Layer 6 of a small transformer language model trained on English Wikipedia (9 layers, counted from 0, width 128).
A neuron adds its activation times its output weights to the MLP's output. To switch it off is to set its activation to zero at one token and run the rest of the model.

Output weights of the MLP neurons that the questions are about. A number n stands for (n - 500) times 0.0021.
n62: 378 483 640 487 412 484 568 463 495 545 487 432 298 585 538 523 481 523 509 504 569 525 502 521 526 473 580 571 577 563 625 439 561 446 481 419 487 552 589 537 570 514 496 591 500 456 253 600 371 487 462 466 469 436 480 457 441 471 646 496 417 456 549 450 388 494 561 552 612 589 569 450 479 352 508 586 527 421 409 513 679 460 446 508 493 494 502 397 644 558 557 391 447 496 446 496 527 476 552 595 549 467 454 525 462 405 528 514 509 535 536 529 399 502 473 502 496 486 391 471 500 590 453 548 453 355 434 533
n166: 429 455 568 462 404 394 566 554 534 686 500 463 540 546 514 458 559 350 523 326 451 441 496 682 444 564 401 502 418 469 470 476 494 428 287 455 516 451 579 436 474 538 581 490 578 476 152 506 408 449 581 389 496 475 396 572 479 587 525 536 394 496 455 449 593 558 404 478 471 502 718 462 488 421 486 493 450 502 457 452 555 374 534 461 440 432 524 485 612 381 539 477 477 466 509 576 493 430 502 506 573 537 504 483 508 414 541 498 504 421 516 570 546 594 456 517 509 537 473 527 565 373 508 556 525 613 380 502
n198: 467 481 540 525 540 431 500 571 388 544 365 495 511 504 488 540 574 545 545 312 431 445 453 498 589 519 586 449 409 586 408 533 350 537 507 573 544 559 538 524 511 598 429 587 472 393 577 380 457 535 471 335 473 413 531 383 412 408 513 489 464 557 433 496 473 424 502 615 572 333 573 456 520 415 511 484 480 487 539 514 649 425 465 402 506 601 578 513 500 585 513 591 506 482 520 487 532 566 588 354 580 454 424 471 459 458 640 566 457 382 504 496 543 627 550 452 507 494 515 538 517 589 267 498 442 466 389 458
n242: 549 552 479 475 508 575 396 637 504 433 498 409 471 515 483 362 442 456 538 384 429 410 401 606 496 456 477 500 442 524 424 542 570 465 512 496 492 440 596 600 417 453 517 593 494 666 530 543 491 469 494 504 532 360 582 513 542 634 461 469 490 531 530 547 462 504 551 464 453 450 454 576 590 539 565 424 489 553 567 550 448 528 571 489 547 361 551 450 481 463 578 515 537 613 453 470 470 422 464 588 526 475 521 476 507 542 521 502 473 579 513 551 486 562 502 621 678 562 431 555 440 582 513 504 647 420 631 511
n251: 593 635 529 518 562 492 536 473 469 429 541 670 578 524 382 496 439 376 505 521 449 562 574 502 625 537 531 442 454 535 565 494 511 606 345 565 594 603 562 385 399 502 492 615 454 374 591 542 425 442 401 606 471 498 507 479 506 549 586 513 575 438 548 427 422 376 568 484 453 509 411 496 414 434 282 558 547 555 506 481 559 449 627 408 412 426 522 481 574 425 567 568 411 548 329 424 394 513 445 441 470 484 523 546 538 504 505 465 428 398 507 523 496 489 606 536 420 587 519 517 568 539 490 516 445 531 500 586
n256: 651 548 403 465 386 494 376 518 470 561 533 465 587 410 552 491 548 439 610 456 587 515 476 538 530 379 580 428 394 437 482 483 504 526 529 554 548 401 381 432 560 459 529 473 412 537 525 496 462 431 506 482 617 419 541 492 644 518 611 457 566 450 434 610 506 480 431 555 500 512 434 427 500 502 544 380 500 494 533 550 465 562 461 473 395 579 498 415 588 452 536 424 502 494 470 439 545 536 515 512 378 502 553 604 452 392 540 452 602 498 529 488 535 632 492 656 619 410 589 481 382 561 508 451 510 555 535 571
n289: 448 537 717 546 521 494 548 594 463 557 483 538 412 447 611 488 462 479 500 460 514 573 552 508 488 440 500 525 445 470 464 605 596 555 395 471 472 504 509 368 396 418 581 440 429 468 235 566 515 556 465 408 368 586 390 490 453 580 427 410 491 368 429 555 615 542 537 565 598 577 672 401 413 465 600 548 506 415 611 463 462 415 446 540 445 525 527 473 520 517 506 403 448 550 459 376 432 417 559 605 596 536 530 358 558 450 568 512 539 480 520 474 488 594 541 443 544 472 532 448 589 422 524 453 364 549 582 460
n290: 608 543 584 478 474 542 453 404 437 475 502 456 458 520 532 544 612 539 532 448 456 516 444 427 584 545 550 573 584 526 413 510 565 502 634 442 557 618 521 481 332 492 558 539 481 316 596 528 482 427 583 399 522 527 459 477 583 357 556 403 449 458 470 506 599 608 502 482 541 504 502 477 504 466 451 567 496 416 600 531 450 549 571 556 740 494 415 590 533 523 511 634 385 517 583 471 476 477 461 550 510 527 445 511 568 399 619 572 472 531 485 488 577 670 425 525 504 539 529 607 538 560 546 589 389 559 448 631
n315: 449 448 474 498 365 322 519 465 536 585 521 455 484 488 525 531 440 593 490 502 433 415 516 412 400 463 447 481 493 600 553 448 502 483 443 565 518 533 476 452 563 594 506 487 437 484 681 534 542 556 531 451 494 614 444 513 550 460 474 425 431 481 400 542 517 385 483 531 438 479 418 481 486 490 564 595 491 515 444 473 564 487 588 529 393 530 453 446 650 493 379 563 567 406 468 445 477 498 460 451 544 471 475 403 596 491 632 593 526 380 510 527 534 556 545 438 392 487 585 460 488 391 332 524 504 520 507 417
n318: 439 494 429 557 519 478 521 513 555 466 452 604 502 621 572 486 508 517 322 562 448 446 493 504 500 574 522 477 454 498 403 393 524 500 552 476 430 536 536 571 391 431 535 570 603 494 256 539 517 553 484 494 483 519 538 438 478 393 551 624 632 539 523 522 638 451 473 500 462 506 394 489 502 495 495 559 490 409 419 454 696 444 458 524 607 484 530 470 473 515 470 500 451 530 455 594 606 513 470 496 509 505 482 617 546 426 534 437 423 566 494 571 454 358 533 559 498 534 404 475 625 458 569 517 551 454 447 551
n360: 575 421 560 542 448 516 562 527 436 523 584 574 584 485 474 521 455 577 553 510 476 513 455 400 409 502 491 465 477 413 551 476 463 361 477 492 496 375 415 539 480 472 475 426 510 670 978 450 460 477 474 482 488 502 555 510 519 517 477 488 426 514 530 588 488 486 500 546 298 545 496 459 458 554 496 597 552 447 540 393 514 427 439 533 634 453 552 459 638 505 430 536 480 412 611 555 504 502 456 535 511 500 591 618 403 412 479 544 509 540 532 441 572 446 506 512 504 435 560 483 227 397 481 578 479 572 493 505
n388: 333 546 617 514 557 541 551 619 496 589 450 575 315 448 438 444 483 578 643 468 538 567 494 627 568 549 504 563 532 513 590 571 500 507 495 624 479 500 616 573 599 509 593 348 597 427 368 577 385 433 433 637 403 502 581 417 612 490 584 465 473 478 453 419 518 545 568 437 591 450 413 533 522 504 415 452 436 521 500 359 525 588 490 406 546 498 573 493 458 454 618 582 373 449 485 570 509 469 523 430 480 478 456 401 438 542 279 517 539 534 475 424 439 419 573 598 493 534 545 498 395 500 395 528 554 594 504 478
n391: 459 464 432 591 504 429 498 540 418 536 510 485 357 480 597 478 467 433 405 422 550 506 476 420 522 414 610 532 498 459 447 400 479 485 550 417 465 563 513 500 481 565 515 502 368 445 655 366 498 407 428 483 461 620 509 494 562 376 592 399 581 445 324 559 416 442 506 574 555 419 524 574 502 544 527 584 515 492 588 523 526 555 480 451 506 572 581 764 396 576 556 638 556 575 479 396 351 394 571 408 445 430 518 567 518 498 498 520 510 565 511 406 513 522 401 456 569 565 527 387 559 577 477 502 583 555 462 456
n404: 612 539 375 495 481 494 392 492 417 511 492 422 453 518 551 494 558 423 558 500 500 483 559 588 372 531 484 526 498 529 416 518 417 696 618 511 628 514 500 464 346 588 528 452 455 429 196 539 484 543 568 491 469 592 500 389 521 402 634 536 433 515 590 498 568 555 417 490 560 629 550 376 677 547 454 565 553 533 426 477 509 550 392 605 522 356 492 485 508 564 454 551 518 563 539 579 611 485 440 474 514 433 558 471 492 498 434 508 365 597 478 477 577 498 507 427 452 519 607 464 694 408 540 415 347 510 510 431
n461: 492 424 616 405 670 488 498 509 470 449 498 631 475 489 565 566 413 598 526 549 423 498 581 525 671 495 581 453 715 589 511 540 443 434 493 541 592 383 576 530 397 502 533 594 427 530 548 475 630 515 434 540 488 573 417 444 519 468 634 642 379 481 401 562 452 468 353 522 643 561 611 460 471 446 454 535 507 525 478 319 468 512 489 609 428 487 473 656 420 534 451 482 610 519 414 449 463 624 473 505 436 465 418 630 500 491 475 445 471 491 367 509 589 500 547 614 408 424 607 484 301 568 628 480 437 546 448 672
n494: 595 527 628 552 385 532 445 532 469 477 539 545 462 531 628 486 503 535 420 578 503 575 503 547 545 516 435 520 581 603 530 486 533 531 615 437 496 539 507 543 513 428 547 616 608 487 59 505 535 471 398 551 468 509 522 486 444 452 435 525 538 507 474 544 428 411 446 535 507 509 485 469 522 577 518 475 377 549 498 526 483 524 559 518 422 423 495 487 507 444 396 469 614 463 454 653 511 396 542 400 461 612 598 539 598 421 419 535 502 598 492 500 469 610 468 484 548 463 504 525 516 513 516 553 500 488 526 510

Each question names a token from some text and the token that comes next. It shows the activations a of the neurons there, in the order above. A number n stands for (n - 500) times 0.049.

Then comes g, the gradient of the next token's log-probability with respect to the MLP's output, scaled to length 1. A neuron's effect is roughly proportional to its activation times (output weights . g). A number n stands for (n - 500) times 0.00074.

"istry", then "."
a: 480 494 501 521 501 453 563 494 392 512 500 503 500 500 507 498
g: 341 551 434 687 627 577 607 634 395 463 543 634 500 447 682 477 249 483 636 391 533 762 516 565 294 503 197 345 460 445 492 523 363 538 356 440 630 394 573 462 336 789 343 585 476 678 510 536 462 517 447 525 514 446 448 608 469 470 383 807 457 527 441 521 369 548 342 490 616 682 516 605 568 605 446 289 410 269 337 549 466 454 399 547 672 450 399 587 335 534 463 417 173 608 426 496 466 453 443 361 419 596 580 217 617 572 455 628 593 523 421 650 441 627 190 488 395 504 412 462 525 665 421 653 372 414 575 566
Switching off which neuron hurts the next token most? n315

"|", then " T"
a: 501 500 497 496 496 500 501 499 499 510 538 501 506 475 504 460
g: 502 367 515 400 573 594 409 542 223 578 331 548 446 660 463 603 515 651 662 528 348 536 369 407 406 673 521 684 414 568 611 474 456 382 349 537 346 464 300 218 597 338 540 533 646 417 516 194 535 618 698 325 589 507 653 551 587 487 556 540 330 620 474 519 481 570 400 358 432 538 531 579 389 459 473 258 546 509 699 485 547 352 568 633 523 299 494 545 571 584 455 471 433 459 312 590 689 814 620 658 499 733 509 454 351 615 447 470 397 567 560 383 761 534 481 599 689 365 620 554 477 592 468 368 510 343 346 267
Which two neurons, each switched off alone, lower its probability most, in order? n360, n494

" the", then " Mean"
a: 497 499 558 489 500 502 504 500 500 526 488 500 494 503 501 528
g: 493 565 432 727 723 724 401 598 556 579 551 610 339 390 752 337 403 583 588 399 480 593 411 587 678 580 264 516 353 467 515 524 417 595 488 709 402 452 733 324 453 549 824 617 338 625 643 409 490 466 589 414 583 507 498 420 595 346 416 491 511 570 513 400 615 258 553 568 296 460 558 393 418 273 500 287 389 372 541 477 485 328 292 550 497 610 552 431 595 647 515 402 533 695 361 550 519 459 360 369 394 312 455 333 446 613 536 373 388 530 361 408 456 400 357 327 425 416 630 553 393 477 524 691 310 447 460 300
Switching off which neuron hurts the next token most? n198

"|", then " Portugal"
a: 501 500 498 498 496 500 501 499 500 512 544 500 506 469 504 451
g: 451 435 455 441 599 554 329 460 647 704 581 611 487 500 332 642 531 690 616 495 363 743 554 557 526 713 579 660 624 387 641 511 571 551 647 378 381 206 404 343 586 542 319 564 512 501 441 355 455 340 556 168 532 583 391 399 495 397 571 455 621 494 482 267 363 602 602 479 264 623 594 599 515 578 577 578 479 845 519 399 567 703 376 664 496 632 477 509 450 716 454 594 524 370 388 677 521 564 359 561 685 396 557 397 591 471 423 472 229 691 529 662 528 303 563 429 627 423 471 495 565 327 568 446 474 602 459 536
Which neuron, switched off, raises the next token's probability most? n404

"\n", then "U"
a: 499 500 499 497 497 499 502 502 495 487 582 499 475 502 499 497
g: 529 471 400 529 616 563 372 750 534 530 694 508 257 589 590 666 528 455 342 742 507 462 505 363 559 474 586 603 508 489 396 216 401 464 380 721 516 445 494 452 513 609 682 465 555 665 575 623 704 502 561 278 399 429 748 462 381 565 769 481 683 459 583 492 554 247 674 416 423 484 663 343 384 506 646 516 394 448 402 503 605 374 651 512 266 573 525 479 361 853 562 491 821 441 518 494 360 566 510 617 490 364 467 507 331 576 360 634 574 667 358 435 576 421 633 628 340 465 536 413 523 505 583 505 555 488 566 467
Switching off which neuron hurts the next token most? n360

"ration", then " camp"
a: 491 498 500 469 502 364 624 500 505 514 499 493 499 498 502 496
g: 448 628 449 435 328 458 429 576 571 457 340 427 450 487 414 541 566 275 645 430 582 605 416 431 572 535 475 545 595 448 534 348 441 515 459 630 540 374 490 216 549 403 459 378 358 400 583 468 275 539 367 416 577 554 320 418 485 88 511 504 352 370 660 643 613 691 419 482 380 747 534 360 479 298 467 456 779 539 545 685 442 544 342 508 570 514 494 391 450 280 625 654 659 701 453 413 359 390 541 613 542 572 599 532 613 596 569 476 216 337 676 572 678 659 503 592 418 278 575 407 466 463 613 464 739 411 584 462
Switching off which neuron hurts the next token most? n289

"64", then "',"
a: 503 515 500 412 499 499 466 499 503 518 499 429 500 502 500 500
g: 582 466 355 470 571 381 439 275 538 426 510 578 654 500 577 678 371 548 700 579 451 615 609 150 778 550 738 427 447 688 342 598 654 490 503 433 369 526 702 305 601 343 416 440 543 506 632 344 418 697 515 367 461 363 368 612 592 447 483 601 534 415 457 605 454 505 689 459 494 447 464 535 389 472 409 645 521 628 523 541 368 486 580 427 768 694 493 520 310 607 450 503 740 468 660 411 371 224 418 271 407 392 506 720 530 481 504 497 307 421 584 659 457 452 525 416 473 413 378 500 332 431 745 468 574 594 398 411
Switching off which neuron hurts the next token most? n388

" Richard", then " P"
a: 513 641 507 488 505 526 488 501 497 519 497 500 499 499 502 500
g: 390 461 490 501 564 641 432 570 696 457 376 688 585 459 810 686 599 326 535 392 409 490 622 610 410 519 642 431 423 631 467 567 644 480 482 489 613 432 538 457 503 594 596 518 632 506 616 136 562 309 382 591 581 415 577 370 445 731 492 548 684 611 427 283 722 513 338 510 435 514 517 617 574 475 455 493 693 289 308 615 501 462 473 434 639 644 351 612 533 365 453 504 441 494 400 544 463 621 622 519 355 786 706 575 367 704 466 401 455 458 510 684 506 348 544 394 419 488 544 558 713 391 539 431 690 696 204 527
Switching off which neuron hurts the next token most? n166

"ett", then "lement"
a: 502 495 501 503 503 493 495 54 499 519 498 506 498 503 501 464
g: 406 624 442 428 574 259 383 663 608 553 360 668 645 514 587 396 478 251 442 543 203 652 590 457 383 498 552 440 237 228 599 423 503 441 319 620 456 387 703 562 520 390 339 463 695 604 482 589 221 483 362 595 692 455 616 402 486 443 536 564 436 493 392 365 402 490 539 529 608 524 701 581 534 702 523 280 399 377 354 593 649 215 566 597 588 509 476 729 601 587 399 521 544 532 468 504 492 374 475 521 522 483 577 571 593 296 386 520 570 594 649 560 701 474 403 717 486 548 560 627 410 328 499 429 376 532 255 551
Switching off which neuron hurts the next token most? n290

"0", then "\n"
a: 495 500 499 494 497 486 545 499 500 479 493 511 475 491 499 497
g: 632 552 501 429 415 605 542 541 440 515 277 543 528 297 447 537 459 474 608 420 555 415 410 614 471 356 608 400 651 659 698 535 534 587 518 502 647 551 476 447 761 633 567 346 612 396 435 594 706 465 548 568 527 548 514 647 500 586 494 446 381 621 530 560 380 441 503 571 671 413 689 432 789 639 597 592 313 379 668 432 481 359 589 576 347 354 270 499 445 432 696 468 366 486 644 615 480 628 749 541 558 736 403 447 351 558 454 637 449 425 402 284 488 535 359 482 705 236 838 507 354 593 251 508 504 636 393 347
Switching off which neuron hurts the next token most? n318

" it", then " was"
a: 504 500 496 486 497 502 487 499 501 577 500 506 500 500 505 500
g: 624 398 501 533 508 449 285 544 695 270 537 453 471 344 430 545 366 291 685 518 431 293 615 425 606 377 632 356 567 469 554 651 444 329 534 357 576 452 526 721 451 580 467 566 752 532 544 660 416 604 504 741 650 397 398 463 575 461 580 454 295 505 611 548 596 425 333 476 368 558 574 523 328 502 346 448 430 650 549 625 411 484 471 591 566 343 342 599 475 465 458 449 449 690 388 515 401 510 242 168 514 675 563 454 467 734 393 647 681 458 417 334 518 375 591 320 580 318 756 360 544 341 519 561 384 600 505 342
Which neuron, switched off, raises the next token's probability most? n318

"ister", then " Ed"
a: 498 550 501 426 491 532 508 500 500 535 500 503 500 506 500 518
g: 495 395 491 416 476 381 778 388 348 520 439 716 740 565 534 463 360 584 477 527 807 539 409 644 396 377 457 735 565 797 374 500 767 613 571 507 338 475 373 680 479 461 578 546 567 438 457 601 462 537 495 468 443 538 390 405 591 302 604 459 472 817 629 583 520 405 584 715 370 484 515 482 464 505 521 406 353 229 358 457 517 619 537 494 576 516 612 496 482 356 295 506 451 466 426 420 318 710 471 721 457 399 222 277 462 408 423 413 749 385 647 637 414 592 610 441 571 562 515 456 587 409 526 516 461 379 419 563
Switching off which neuron hurts the next token most? n242

",", then " Christian"
a: 497 493 499 511 500 460 506 499 504 507 491 503 500 499 504 505
g: 388 620 474 497 528 456 488 481 489 714 431 723 441 588 644 548 552 658 560 500 559 641 380 448 614 446 327 592 659 277 405 646 514 561 718 514 295 461 634 282 664 578 794 385 490 354 377 583 483 654 409 381 626 365 463 431 530 604 553 304 554 668 421 376 613 459 380 509 625 356 417 451 444 605 725 337 401 666 390 495 641 608 563 397 441 476 544 613 371 475 320 299 308 511 493 342 536 499 421 487 524 530 617 731 470 575 571 504 579 526 545 338 398 350 410 722 461 525 395 441 695 587 642 440 544 428 567 896
Which neuron, switched off, raises the next token's probability most? n256

",", then " and"
a: 498 495 500 552 498 385 497 499 501 514 486 500 500 500 509 508
g: 627 499 510 583 433 547 473 637 453 383 434 427 676 566 514 810 533 404 436 655 534 320 559 324 382 652 433 415 402 487 559 348 304 575 648 516 323 636 438 616 366 348 334 554 421 383 601 365 467 617 322 340 378 563 439 242 563 291 378 645 386 625 595 591 306 423 652 460 532 437 570 637 629 686 474 436 372 519 389 450 463 443 431 671 563 592 440 388 592 231 337 492 474 549 694 686 535 260 307 595 354 586 457 422 511 324 508 573 487 476 451 601 486 425 433 128 360 409 556 506 474 420 682 552 393 368 434 538
Switching off which neuron hurts the next token most? n256

" the", then " Oxford"
a: 496 501 539 500 498 504 503 499 500 500 492 499 496 500 501 495
g: 527 520 417 536 374 465 690 678 711 555 386 475 665 568 561 419 463 596 433 458 471 675 563 309 545 615 323 495 432 519 616 604 500 525 644 536 369 443 467 473 486 601 617 443 486 542 478 504 709 452 728 436 566 512 464 366 620 474 332 460 497 884 414 579 653 262 444 559 370 645 604 400 475 303 598 428 564 391 490 403 464 531 386 563 469 490 498 483 529 317 482 405 793 336 517 266 535 537 406 415 567 288 530 400 500 596 459 462 259 432 570 439 458 265 531 470 330 516 751 308 505 627 907 542 547 396 293 398
Which neuron, switched off, raises the next token's probability most? n198

" phys", then "ics"
a: 502 499 500 490 491 485 500 498 472 518 534 500 500 509 433 533
g: 444 512 456 701 649 343 525 515 454 528 538 363 400 495 531 503 316 447 569 471 478 355 358 397 355 648 481 687 327 711 416 417 451 381 438 443 562 617 531 477 630 552 520 476 609 559 568 327 583 579 544 511 386 758 703 441 375 492 414 553 570 480 420 505 503 267 535 353 303 456 448 533 447 702 516 759 525 392 522 406 580 421 202 679 484 601 498 362 655 369 460 543 497 343 688 582 387 273 382 556 668 425 356 394 629 526 568 407 551 525 534 741 323 560 393 542 601 471 385 665 622 530 599 651 51 446 422 361
Switching off which neuron hurts the next token most? n461

" population", then " pressure"
a: 501 501 500 525 495 423 570 497 497 520 490 501 500 501 499 500
g: 635 511 535 639 517 586 536 509 384 825 443 549 248 443 403 520 547 393 393 582 461 356 497 485 512 383 558 526 649 523 603 446 527 436 443 334 297 749 801 626 382 639 589 464 314 392 495 521 483 512 502 592 423 496 461 538 352 351 528 453 444 460 664 339 482 664 445 607 164 283 542 591 546 206 477 554 439 614 452 344 633 452 387 657 774 446 525 473 414 382 561 701 623 426 615 484 485 550 520 440 630 658 522 481 232 480 509 428 361 176 450 521 667 473 454 446 540 581 539 630 503 561 242 550 700 469 479 519
Switching off which neuron hurts the next token most? n256

"\n", then " "
a: 511 501 501 495 499 535 500 499 519 501 438 500 406 500 498 500
g: 415 639 544 528 360 415 602 387 289 496 325 528 403 515 536 474 483 634 391 588 475 408 310 530 662 413 484 689 492 649 510 569 561 600 562 499 483 500 521 652 481 728 562 673 607 443 545 545 670 456 335 382 514 207 588 414 397 429 517 611 678 346 318 311 601 476 582 575 501 485 386 533 504 350 418 522 649 544 500 648 479 420 430 593 506 485 466 613 492 306 521 310 436 629 510 647 448 595 231 456 600 584 558 491 462 485 473 465 753 346 733 491 520 647 471 691 503 787 291 573 841 643 663 790 496 502 597 706
Switching off which neuron hurts the next token most? n360

"rit", then "rea"
a: 499 631 501 501 422 498 500 371 497 504 495 495 497 512 500 482
g: 580 589 355 455 527 568 508 496 454 456 701 482 446 637 677 626 631 348 610 535 429 413 622 661 467 409 256 462 474 372 490 595 431 330 574 492 591 362 377 673 610 404 328 221 613 442 553 410 276 566 703 517 373 424 495 371 578 265 355 477 654 576 427 279 372 219 496 489 667 538 536 743 506 569 813 505 537 499 434 468 394 620 432 482 524 666 487 525 417 500 448 533 554 666 390 414 393 715 437 295 442 484 591 263 679 732 536 519 465 482 624 458 654 605 563 551 561 602 692 407 491 534 546 518 691 664 691 511
Switching off which neuron hurts the next token most? n290

"202", then "0"
a: 505 499 501 507 502 504 500 496 505 440 495 497 500 502 456 501
g: 496 584 448 734 555 696 250 424 527 613 204 380 497 531 478 544 735 598 491 513 525 510 713 381 273 562 443 544 655 612 545 273 400 529 440 401 420 199 362 472 719 532 345 524 475 481 539 387 461 639 555 340 534 604 326 446 373 449 452 698 349 322 403 368 458 535 657 543 433 250 456 646 456 481 435 601 514 501 403 441 576 632 384 667 586 396 411 577 411 75 623 378 429 682 617 512 434 439 445 649 477 355 310 473 341 458 461 523 444 392 684 584 406 522 500 479 386 668 387 584 485 530 450 488 585 597 424 465
Switching off which neuron hurts the next token most? n461

" in", then " March"
a: 499 499 499 512 502 503 503 494 503 581 497 500 499 495 496 509
g: 406 512 510 653 524 652 598 499 255 512 401 460 586 636 433 518 542 494 601 513 413 445 429 600 589 468 602 662 455 664 421 472 338 297 544 508 414 547 527 524 578 626 369 528 506 589 515 358 646 357 512 492 709 628 395 723 416 572 496 549 487 264 542 549 577 475 659 485 306 334 843 572 272 604 573 403 748 727 458 524 521 453 594 270 556 484 642 502 457 430 394 627 602 374 395 517 547 338 425 587 402 181 576 529 713 119 651 526 565 385 412 618 699 650 604 558 573 741 397 501 413 431 524 502 514 468 556 515
Which neuron, switched off, raises the next token's probability most? n318

"eng", then "ist"
a: 504 500 503 539 502 540 489 502 499 517 497 499 498 500 500 519
g: 473 545 589 381 481 437 582 175 542 588 482 549 614 526 502 485 526 472 368 502 724 513 278 500 502 590 578 440 437 429 698 634 514 297 755 425 369 520 672 637 347 714 671 444 326 506 477 326 581 194 542 586 378 449 458 478 639 299 526 518 552 759 569 324 436 602 361 214 611 310 482 325 646 466 431 529 712 746 682 674 500 472 567 502 435 410 546 502 524 424 585 391 557 469 438 569 571 548 375 622 326 548 384 462 443 374 378 291 519 544 629 439 707 440 461 273 438 488 372 387 432 629 427 479 604 510 423 587
Switching off which neuron hurts the next token most? n289

" m", then "ole"
a: 495 504 502 527 501 476 499 499 502 490 486 502 502 508 497 500
g: 581 744 496 410 285 691 517 411 587 456 487 373 439 423 546 208 535 538 460 418 552 534 619 665 417 548 526 410 443 422 491 470 353 219 663 519 476 498 424 384 506 534 529 559 249 542 453 477 446 530 476 613 418 465 551 322 556 466 383 206 635 433 573 409 379 499 514 780 472 271 591 628 683 548 727 506 598 703 489 487 439 362 514 689 476 534 145 602 611 336 415 461 401 351 444 488 374 408 496 574 592 323 468 393 513 622 435 375 475 371 450 679 385 403 378 492 706 421 561 471 492 611 477 205 575 646 669 333
Switching off which neuron hurts the next token most? n242

"end", then " off"
a: 503 501 500 470 410 514 501 401 498 610 495 500 454 500 500 500
g: 546 478 538 583 293 388 337 398 259 389 547 701 525 574 557 555 510 454 436 531 206 388 523 415 582 566 547 569 544 604 452 568 450 766 359 587 595 553 335 324 587 514 389 619 448 380 427 419 689 468 461 285 608 635 409 370 389 361 447 782 452 506 532 602 561 667 388 572 462 710 537 592 510 361 385 532 512 524 326 563 254 681 622 791 460 702 681 464 445 629 520 679 322 696 758 527 508 460 503 632 453 664 541 531 607 478 583 645 569 375 400 539 451 600 718 400 557 386 382 606 389 484 467 659 522 304 479 495
Which neuron, switched off, raises the next token's probability most? n290

".", then ")\n"
a: 495 500 500 500 498 506 500 500 495 500 495 500 498 500 499 556
g: 502 592 538 493 420 641 579 522 568 391 444 478 485 424 657 637 490 382 533 557 485 455 420 633 436 600 484 373 631 603 650 670 444 422 509 440 594 534 536 494 540 617 469 692 671 431 459 463 780 487 512 669 493 639 491 406 343 349 602 218 443 372 576 481 628 323 597 465 549 508 425 537 512 832 610 460 484 355 323 478 761 405 341 499 593 253 744 404 536 471 672 490 595 479 508 647 537 831 697 349 432 526 250 445 534 388 494 868 388 514 386 610 489 484 499 541 560 460 554 477 482 517 490 299 747 375 304 525
Switching off which neuron hurts the next token most? n494

" to", then " dep"
a: 502 498 506 529 499 508 507 505 498 560 493 499 498 523 495 491
g: 334 429 516 655 428 798 468 395 501 484 551 631 417 643 416 383 530 688 475 753 232 368 577 310 442 534 722 403 615 625 654 484 559 411 300 579 551 466 592 323 470 555 388 401 430 528 525 513 392 431 413 557 577 595 517 535 585 553 180 686 425 532 472 332 367 570 662 333 640 569 732 312 505 536 499 361 521 358 530 564 719 431 476 555 501 546 632 486 659 780 454 465 516 369 527 705 491 649 528 506 482 544 397 529 351 686 629 494 577 692 434 568 403 420 597 398 501 437 238 535 497 509 493 205 495 341 500 346
Which neuron, switched off, raises the next token's probability most? n242

".", then " In"
a: 499 496 518 554 500 499 497 500 501 457 669 500 499 484 496 432
g: 585 460 607 541 552 403 520 442 321 334 789 475 239 535 529 494 307 424 478 450 532 656 596 577 545 697 765 317 541 592 362 396 668 720 372 552 621 459 373 478 284 473 504 441 481 419 540 555 255 489 500 303 696 422 524 779 385 422 591 581 566 618 366 577 570 375 575 605 411 444 505 529 590 471 494 359 414 411 583 608 339 501 622 352 559 377 281 589 501 372 476 354 462 460 688 574 429 547 562 768 504 464 319 287 599 427 581 724 557 470 511 621 489 430 393 546 715 630 523 573 564 391 606 371 386 783 478 437
Which neuron, switched off, raises the next token's probability most? n360

" he", then " became"
a: 500 500 496 503 482 500 502 500 507 521 496 500 502 495 495 535
g: 518 281 508 629 354 494 498 525 410 589 262 557 605 502 479 602 456 552 332 624 591 583 358 251 537 706 561 330 708 591 500 563 668 702 490 128 508 442 642 507 457 441 437 478 528 570 492 482 445 585 360 565 574 464 327 357 533 644 473 513 431 577 517 288 411 344 575 638 526 339 444 310 409 573 632 556 438 592 583 623 550 524 602 427 385 386 317 445 417 401 426 452 358 727 582 692 333 468 565 519 587 428 522 590 430 522 481 642 242 548 585 255 618 282 222 766 627 496 459 501 471 531 567 322 357 548 397 636
Switching off which neuron hurts the next token most? n494

":", then " U"
a: 521 502 502 502 493 501 503 501 499 505 492 504 498 496 499 497
g: 599 428 493 749 422 457 335 715 499 654 572 541 370 636 415 786 638 400 653 589 426 590 303 437 235 784 404 488 599 425 413 337 443 435 490 503 700 493 333 432 582 448 396 392 647 420 534 398 365 695 608 448 363 660 530 342 521 534 644 337 423 537 417 378 654 425 611 553 198 523 656 554 524 579 504 437 449 457 714 515 631 616 518 567 527 518 439 496 531 708 446 539 413 483 411 526 288 579 474 447 318 473 589 531 455 622 426 442 330 461 564 296 497 585 718 652 706 539 614 482 489 616 419 235 658 436 424 337
Which neuron, switched off, raises the next token's probability most? n62

" Arts", then " ("
a: 499 498 500 518 500 463 526 500 490 473 498 502 500 507 500 512
g: 494 449 447 733 649 506 403 404 510 518 241 392 373 566 656 273 551 577 371 447 477 604 597 552 425 399 512 434 506 464 352 555 460 428 438 645 411 509 499 500 339 579 612 437 408 620 568 302 575 379 466 416 534 492 485 193 471 280 398 403 557 545 642 511 570 425 380 598 559 546 587 457 553 544 589 520 229 339 186 330 596 378 366 653 390 349 679 576 567 483 538 684 650 432 500 603 589 543 222 625 601 492 319 421 307 436 482 652 483 677 477 273 574 437 700 452 660 498 572 299 421 432 568 411 555 340 339 767
Which neuron, switched off, raises the next token's probability most? n318

",", then " County"
a: 500 498 497 526 497 530 499 509 503 505 483 500 500 494 494 500
g: 569 474 690 583 456 416 488 686 633 414 235 470 539 667 600 429 573 254 479 460 712 452 372 337 446 353 653 684 706 656 519 448 394 460 430 437 355 579 427 298 440 685 485 643 507 321 542 548 548 563 399 445 383 598 475 552 390 514 433 775 360 570 551 580 446 473 602 806 568 601 441 627 564 681 524 332 328 710 545 529 563 461 352 423 523 733 741 454 528 552 504 744 415 612 505 693 349 527 490 706 589 450 396 380 560 577 710 621 534 432 549 358 474 741 581 452 428 299 577 498 363 567 553 483 459 357 437 510
Which neuron, switched off, raises the next token's probability most? n256

" therefore", then " being"
a: 477 508 496 483 550 499 492 501 500 542 499 501 503 500 463 497
g: 406 423 507 629 644 514 658 645 458 623 452 595 627 418 625 541 326 382 516 585 340 521 437 379 376 225 568 442 592 649 508 505 566 664 634 262 607 467 458 559 578 594 441 574 552 522 372 585 702 529 365 322 581 448 639 489 477 415 456 538 566 177 593 487 627 503 637 238 506 534 438 319 530 355 580 627 397 406 412 537 555 394 451 322 571 271 420 302 812 216 616 642 505 328 414 392 538 489 189 392 418 323 552 405 616 448 583 532 679 551 477 390 606 400 522 457 504 408 473 506 644 508 433 640 257 565 570 408
Which neuron, switched off, raises the next token's probability most? n62